Layer 8 of a small transformer language model trained on English Wikipedia (12 layers, counted from 0, width 64).
A neuron's activation on a vector x is SiLU(gate . x) times (in . x), where the dot is the dot product.

Input weights of the MLP neurons that the questions are about. A number n stands for n times 0.0066.
n6 gate: -14 30 -30 5 22 -23 -16 9 -11 -16 49 12 -1 23 41 11 33 32 -20 -3 -14 -14 -59 -56 3 -1 24 20 -5 -28 8 -21 30 11 -14 3 21 -3 41 27 -40 -12 -3 7 -8 1 -30 12 10 2 -9 -38 -13 -16 14 13 20 15 3 -12 20 23 -23 -22
n25 gate: 14 6 29 60 12 11 -8 17 -41 -9 -3 -6 -35 -7 -13 -59 15 -34 -13 -12 -5 -18 6 13 3 -22 -37 -3 -10 6 1 -18 12 32 -10 11 8 5 22 33 -14 35 -16 -13 -55 17 17 6 -6 -9 16 -10 -29 -20 -4 -16 -9 25 -36 9 24 0 31 -5
n34 gate: 19 13 -23 19 25 13 7 -18 11 7 54 44 51 -11 -20 13 -46 -25 -34 -13 -8 9 25 1 -13 -1 -11 -2 30 -20 -1 16 -10 41 -43 -17 11 14 -8 -60 63 6 0 10 -7 -35 6 12 -29 -18 4 -11 -24 -19 1 -4 28 -37 -21 8 -32 -6 -15 10
n39 gate: 23 -14 46 -29 26 -46 22 -12 -22 29 -7 -1 23 -18 15 -9 11 25 -8 35 -40 3 13 21 -9 25 25 -60 46 -21 55 -21 18 -4 17 -7 6 3 -2 -14 -10 -94 -20 12 -4 -4 -11 -38 8 -34 17 -38 -65 7 0 -61 12 32 -11 1 8 -5 -1 -2
n42 gate: -28 7 15 -20 -8 30 -2 9 11 0 27 30 9 9 -16 -10 13 14 -1 7 -34 32 31 -25 -7 -18 -6 12 -1 -25 -17 23 -16 7 -32 35 3 6 -55 17 -4 -10 18 4 2 7 -7 14 -24 -25 -8 -22 -18 -35 35 12 -1 -13 7 35 -3 -11 9 55
n58 gate: 30 41 3 1 2 20 -33 0 15 -15 -12 14 -14 -28 7 20 74 -4 -22 -16 -60 15 18 -11 -1 20 11 7 -20 -28 -34 -2 9 -33 -11 6 0 12 -18 -50 17 -14 12 -11 -7 25 33 -2 -20 -10 8 -23 -7 -2 -1 -36 0 -40 -38 12 11 41 -43 -7
n90 gate: 2 -9 11 24 19 -32 9 -4 -49 7 28 27 -53 -43 -5 -29 11 32 -53 15 -9 -30 -27 13 22 25 10 9 -5 -44 0 41 -19 -9 18 16 -18 -6 46 4 -17 -25 -14 46 -28 -31 -34 -26 9 -28 43 -30 -8 1 -22 31 15 8 -16 32 -12 -27 20 -39
n179 gate: 3 -19 5 -11 24 9 27 -12 -29 15 -32 9 -18 -15 -29 -1 -31 30 53 -18 -30 8 -2 -21 -20 6 17 -30 69 -16 23 42 -23 19 24 -1 14 17 17 -1 -18 16 -25 3 -64 5 33 7 -33 -13 18 -13 13 -17 -23 -8 7 -4 -38 -10 -1 7 -24 10
n189 gate: 42 27 -8 7 3 21 32 -7 -8 -15 -42 -5 -16 -13 5 -55 18 -36 -11 -22 4 -12 -24 22 4 -1 36 46 13 6 3 35 5 -33 7 31 11 23 -10 -23 -5 6 21 -24 -21 -27 -37 -35 -47 -6 14 -27 -21 -4 -1 26 -37 2 -49 6 17 -41 21 -27
n248 gate: -9 -15 32 -5 11 33 -21 -9 12 27 -6 -27 -7 -15 5 26 10 24 29 28 -72 -3 -25 1 -13 2 32 -29 -43 2 24 39 -2 -4 30 20 -27 -1 12 -5 -3 13 -17 25 -5 29 -8 -14 -20 29 -5 -22 -31 -1 22 1 20 -3 -4 25 -19 30 29 21
n6 in: -53 2 15 5 22 17 -22 5 7 -12 22 -14 -22 -21 -10 3 37 -6 -9 8 -20 9 -8 -37 27 7 27 14 13 19 21 6 23 -4 -17 19 -29 11 0 -28 3 -11 24 -7 40 8 9 -22 -25 -20 2 -12 -27 -9 -20 5 15 -17 3 -40 -46 -19 6 -40
n25 in: -28 21 -2 -31 11 10 -15 1 3 20 -9 -20 9 -35 22 27 5 11 12 6 11 -4 1 12 -22 -24 9 3 36 -1 15 -12 28 -24 12 19 3 -19 8 -10 -17 -11 -35 -18 -3 15 -24 32 -13 19 9 -21 42 -7 -2 29 12 1 4 20 12 -2 -45 16
n34 in: 15 -12 13 10 -15 8 -45 34 -13 -20 -1 -1 7 -6 -21 15 -12 26 0 16 51 29 0 5 -4 -35 -22 2 -29 7 -5 10 35 -48 19 -2 -26 -10 -12 0 -23 -24 -11 2 6 -13 4 -12 -5 5 2 -15 22 6 -23 -28 7 -38 -5 17 6 -22 -27 13
n39 in: 24 10 -19 14 -38 -8 14 -8 -2 -35 -17 -4 -16 -38 -20 -48 -29 -8 9 -7 -1 -43 -2 -26 -18 -14 -30 32 -22 -13 15 16 43 6 -51 -30 38 31 28 -1 13 -2 -18 1 -7 -31 39 12 -39 -5 -20 22 8 -1 30 -3 7 -34 -10 2 -3 -10 17 28
n42 in: -5 1 36 -15 0 -10 -13 -41 7 6 -9 23 1 53 17 1 -3 -1 22 36 -25 -9 -23 -1 -29 12 -11 7 -4 -1 20 -8 9 7 -6 -10 15 -43 -24 -45 -27 8 18 -36 -16 18 16 33 -3 -56 27 -18 -18 -9 -15 -7 -20 -26 15 -24 14 43 -17 37
n58 in: 33 9 -35 -16 9 1 -15 -6 -36 41 -50 -16 15 6 34 -23 -19 -31 -39 34 -31 2 12 -11 18 19 -17 16 5 12 -8 32 26 4 -28 1 8 -20 6 -12 21 -8 -38 -7 32 -35 15 -18 24 29 -11 18 -1 0 18 -11 5 -11 -31 21 -36 -2 -9 12
n90 in: -1 -17 0 8 -1 35 -35 -3 -18 -1 -4 36 -17 -16 0 -22 20 -24 -21 -15 17 -12 -20 13 -38 -19 -20 -63 -14 -36 12 27 -32 -1 25 -1 -3 -11 4 24 1 24 21 -28 -6 -8 1 -11 -25 11 18 11 -44 32 -23 2 -17 -1 -28 31 -1 64 10 -28
n179 in: -9 7 -2 -23 0 4 15 16 -18 50 33 46 -18 -6 -2 12 7 -26 30 3 14 10 -43 8 -17 42 -9 -26 22 14 25 7 -37 9 7 -10 15 -1 -1 6 -19 -9 -7 30 -31 -10 -10 12 -33 4 34 12 0 43 -12 32 36 -21 -1 -18 38 -2 -44 -6
n189 in: 0 -3 -7 -28 -12 -27 20 7 11 -15 10 18 -12 19 5 -4 -14 1 -12 -8 -24 -9 23 -37 16 -18 -24 -59 18 -9 6 -15 0 28 -38 11 5 7 -11 18 -1 -7 -4 10 0 37 -45 9 -4 14 48 -43 -11 -29 24 -14 -37 5 23 16 -26 -29 -4 -34
n248 in: -26 24 13 19 -9 -18 22 -27 10 -12 -16 7 -15 23 15 9 -13 -35 12 -40 3 1 -4 2 -20 -2 18 22 -4 -2 -10 37 -33 20 -3 -5 23 -66 -1 13 8 -1 -7 13 -55 19 7 -4 -6 11 -41 9 -1 -48 23 -19 -3 -25 12 -5 4 -12 13 -9

Each question shows a token from some text and the vector x that enters the MLP there. A number n stands for n times 0.037.

" character": 0 11 1 -21 -25 11 38 23 -3 -1 -8 4 -28 -39 -23 2 15 0 -9 3 -5 7 -18 -26 -12 -6 -14 5 11 4 8 -25 25 28 -1 4 -24 5 10 -11 21 4 -3 3 -1 -27 -51 -33 -23 -32 30 27 -24 0 -14 0 -2 -41 6 -1 8 22 -13 50
Which of these neurons fires most? n39

" in": 13 24 -15 -7 -13 1 0 36 -8 22 21 -14 -51 -2 5 -7 -20 -15 -20 14 15 17 -18 28 -17 24 -19 -2 10 -4 -4 0 10 42 1 -12 6 16 15 8 36 53 -8 28 -16 -3 -17 -1 1 -25 12 30 16 -4 12 -5 28 -17 8 2 -23 19 -42 17
Which of these neurons fires most? n179

" many": 27 16 9 -28 5 28 28 29 -7 27 -22 6 -52 -34 -16 7 0 -12 -20 -2 33 0 -13 -12 4 -8 -7 15 20 7 -4 -32 10 57 18 14 -17 10 -3 -17 -3 42 3 14 -4 27 -33 -8 -16 -13 3 21 -7 6 -14 -12 -15 -9 -16 -1 -8 13 -29 6
Which two neurons fire most, strongest first? n179, n25

"3": 3 -3 18 -9 -11 -17 16 -2 6 33 -35 23 -17 11 -32 39 -9 6 -13 8 11 40 -20 -37 11 -15 -21 35 -17 4 -27 -24 20 7 18 23 15 2 -42 8 -1 14 11 -6 10 -1 0 -34 -15 -35 -4 -11 -2 5 30 -25 -9 -3 -7 6 13 33 11 16
Which of these neurons fires most? n42

".\n\n": 29 14 -27 -23 -22 -13 -13 16 6 24 -19 -10 -27 -15 3 10 -24 -14 -24 -2 16 -7 -21 -27 -7 2 -17 20 -1 -18 -1 -43 25 15 -4 2 -29 -11 6 6 12 10 12 24 25 11 -24 -7 -9 -32 33 20 -14 9 5 -8 -6 -28 -3 -17 -19 19 -59 20
Which three neurons fire most, strongest first? n58, n248, n34

"id": -11 27 18 -8 -29 15 27 14 -5 17 -29 -15 -20 -15 -21 10 22 -2 -30 13 -18 18 -19 28 -23 -22 -11 9 -10 -25 -24 -28 26 51 -5 17 -7 1 9 -32 24 -4 24 33 8 -13 -26 -7 7 11 35 34 -2 -16 0 -3 -11 -8 11 14 16 -1 -16 14
The most active neuron and its activation: n58, at about 0.26

" −": -41 9 24 -46 -5 -17 0 7 34 29 -4 -8 7 12 -17 23 -36 -28 7 12 18 16 -4 -32 11 5 -1 13 -29 -12 -8 -46 2 -18 11 29 -9 -6 -40 -14 19 17 17 0 18 -7 0 -32 -7 29 -11 12 -7 31 19 -16 -4 -15 -18 2 15 4 -1 -2
The most active neuron and its activation: n39, at about 0.25

" ": -42 -12 -6 -18 -13 -14 25 -7 -3 23 3 -4 -7 -8 -9 19 -14 -1 5 40 7 -12 -7 -1 35 3 12 3 -14 -46 -18 -39 18 1 26 8 14 -1 -31 -3 -13 43 -11 4 33 -1 -7 -36 -10 36 -12 20 10 5 14 -30 -17 -36 -2 -3 16 6 -13 -3
The most active neuron and its activation: n90, at about 0.13

"us": 28 7 12 -14 9 18 -1 6 -10 14 -22 14 -21 -17 -29 -36 30 9 6 11 -7 5 -18 -35 2 5 -16 4 -3 13 -8 -44 46 25 13 -15 -1 -6 -11 -17 48 22 35 19 -5 -9 -16 1 -17 1 -11 -4 5 9 -8 13 7 -30 -27 1 33 8 17 32
Which of these neurons fires most? n58

" resp": 8 28 2 -27 -29 -1 10 21 16 11 -17 6 -19 -37 -35 14 -22 -4 -24 14 2 -22 7 -7 -5 -4 -40 8 37 -17 1 -31 25 -6 37 -2 -36 -13 -14 -1 -14 66 -8 9 0 7 -30 -10 -22 -6 4 20 8 -22 -6 2 -10 -17 -11 -11 9 23 -9 4
Which of these neurons fires most? n25

" A": 10 -14 21 -20 8 -23 25 37 23 2 -9 11 -23 -10 -14 3 -37 -41 -26 17 43 -5 -12 13 -4 20 -9 4 10 20 -23 -36 37 -10 -3 25 -10 13 3 13 -4 -8 21 -4 19 -12 -35 12 12 -10 22 16 6 8 10 -6 2 -3 23 -9 -34 33 -20 6
Which two neurons fire most, strongest first? n248, n90

" near": -14 26 5 -27 -34 26 -12 -7 -4 14 0 -16 -12 -19 -2 42 -16 -15 -42 3 32 1 -21 7 4 7 -31 8 5 -12 3 -22 9 13 10 19 6 -12 -10 12 42 41 21 12 4 18 -17 -11 -26 -6 12 15 19 -3 -10 1 36 -13 -35 -1 -27 16 -40 15
The most active neuron and its activation: n34, at about 0.57

" main": -8 20 26 -13 10 8 5 8 -27 -14 -35 6 -31 3 -20 24 2 -27 -41 -16 27 15 -6 11 -3 -2 -24 5 -17 24 -18 -32 29 41 20 -4 -21 -3 5 -11 24 37 -4 26 -10 -1 -21 1 -40 -19 22 22 19 -21 0 -9 17 8 15 -6 -6 20 -19 -14
The most active neuron and its activation: n25, at about 0.13

" a": 10 13 1 -26 -15 -6 -3 20 21 10 -7 0 -21 -20 -2 8 -19 -13 -55 3 40 -9 -24 -33 0 15 -13 22 -5 -23 -12 -34 30 56 -1 22 -29 0 5 -2 6 16 9 15 18 4 -24 2 1 -12 29 13 -7 -25 -11 -12 -5 -22 4 -26 -13 32 -32 -3
Which of these neurons fires most? n6

" the": 11 3 -13 -30 -11 -15 4 38 12 9 -14 -8 -52 -18 16 14 -4 -14 -26 3 45 0 -7 -15 -2 -8 -31 17 1 -14 -9 -44 22 51 9 5 -16 9 13 2 22 24 -5 19 10 -3 -11 0 0 -15 30 1 1 14 -2 -9 -8 -10 -13 -11 -23 18 -48 10
Which of these neurons fires most? n248

"er": 16 30 25 -13 -9 47 5 42 -17 12 -19 -4 -34 3 -10 -4 -4 -16 -27 -4 43 9 -11 11 -25 -7 -19 -6 8 30 -23 10 18 54 46 -1 -27 -20 10 -16 5 31 1 2 11 15 -2 11 -14 -17 -2 15 17 -15 -5 7 -3 14 4 0 -8 40 0 21
Which of these neurons fires most? n25

" |": 2 -13 -9 -9 -34 -30 -4 16 10 51 -3 -9 -20 -4 2 37 -12 17 -8 26 0 23 -29 -4 1 2 -11 8 0 -32 17 -38 14 35 17 25 -10 4 -41 -3 -11 37 17 -8 16 -10 -18 -14 6 5 -1 17 13 -18 22 -11 -8 -29 -10 -27 0 12 -20 7
The most active neuron and its activation: n90, at about 0.19

" Bay": -9 5 10 13 1 -12 36 14 32 -29 -8 7 -10 0 2 18 13 -9 -19 13 7 11 -9 5 -37 -2 -17 7 -17 44 -28 -32 -28 50 -13 -13 13 -17 -21 -7 14 17 3 20 29 2 2 9 22 -47 0 5 56 -11 9 8 5 -2 -7 11 -3 -16 -23 26
Which three neurons fire most, strongest first? n90, n42, n6

"b": -39 18 11 7 14 10 3 9 1 10 17 11 -3 20 -9 -28 24 5 -29 3 -5 -20 5 -14 15 -1 -36 -20 -10 -22 -16 -51 35 -20 3 15 7 -4 -26 6 12 -7 33 12 13 4 -8 4 -4 38 -30 -35 8 -29 -2 -8 -14 -19 -4 31 -28 -25 2 21
Which of these neurons fires most? n6

")": 16 -6 -37 -20 -26 -11 -2 4 2 27 -16 -1 -22 -2 -1 30 -5 9 -10 23 14 13 -20 -4 -10 -21 -21 30 -13 -11 -10 -12 7 29 18 9 -20 -25 -53 -8 10 35 20 6 9 10 -28 -9 6 -34 15 23 17 9 26 -3 3 -26 -18 -8 -10 21 -38 32
Which two neurons fire most, strongest first? n42, n58

" disc": -3 18 1 -40 8 -2 14 -13 1 -29 -12 29 -31 -19 -26 3 -4 -15 -51 5 12 -15 -27 26 13 11 -26 1 5 -21 -13 -30 15 12 0 0 -47 11 1 -24 2 20 0 2 -4 -4 -48 -34 -6 -17 27 21 6 10 5 -7 -25 -12 16 26 5 10 -9 16
Which of these neurons fires most? n90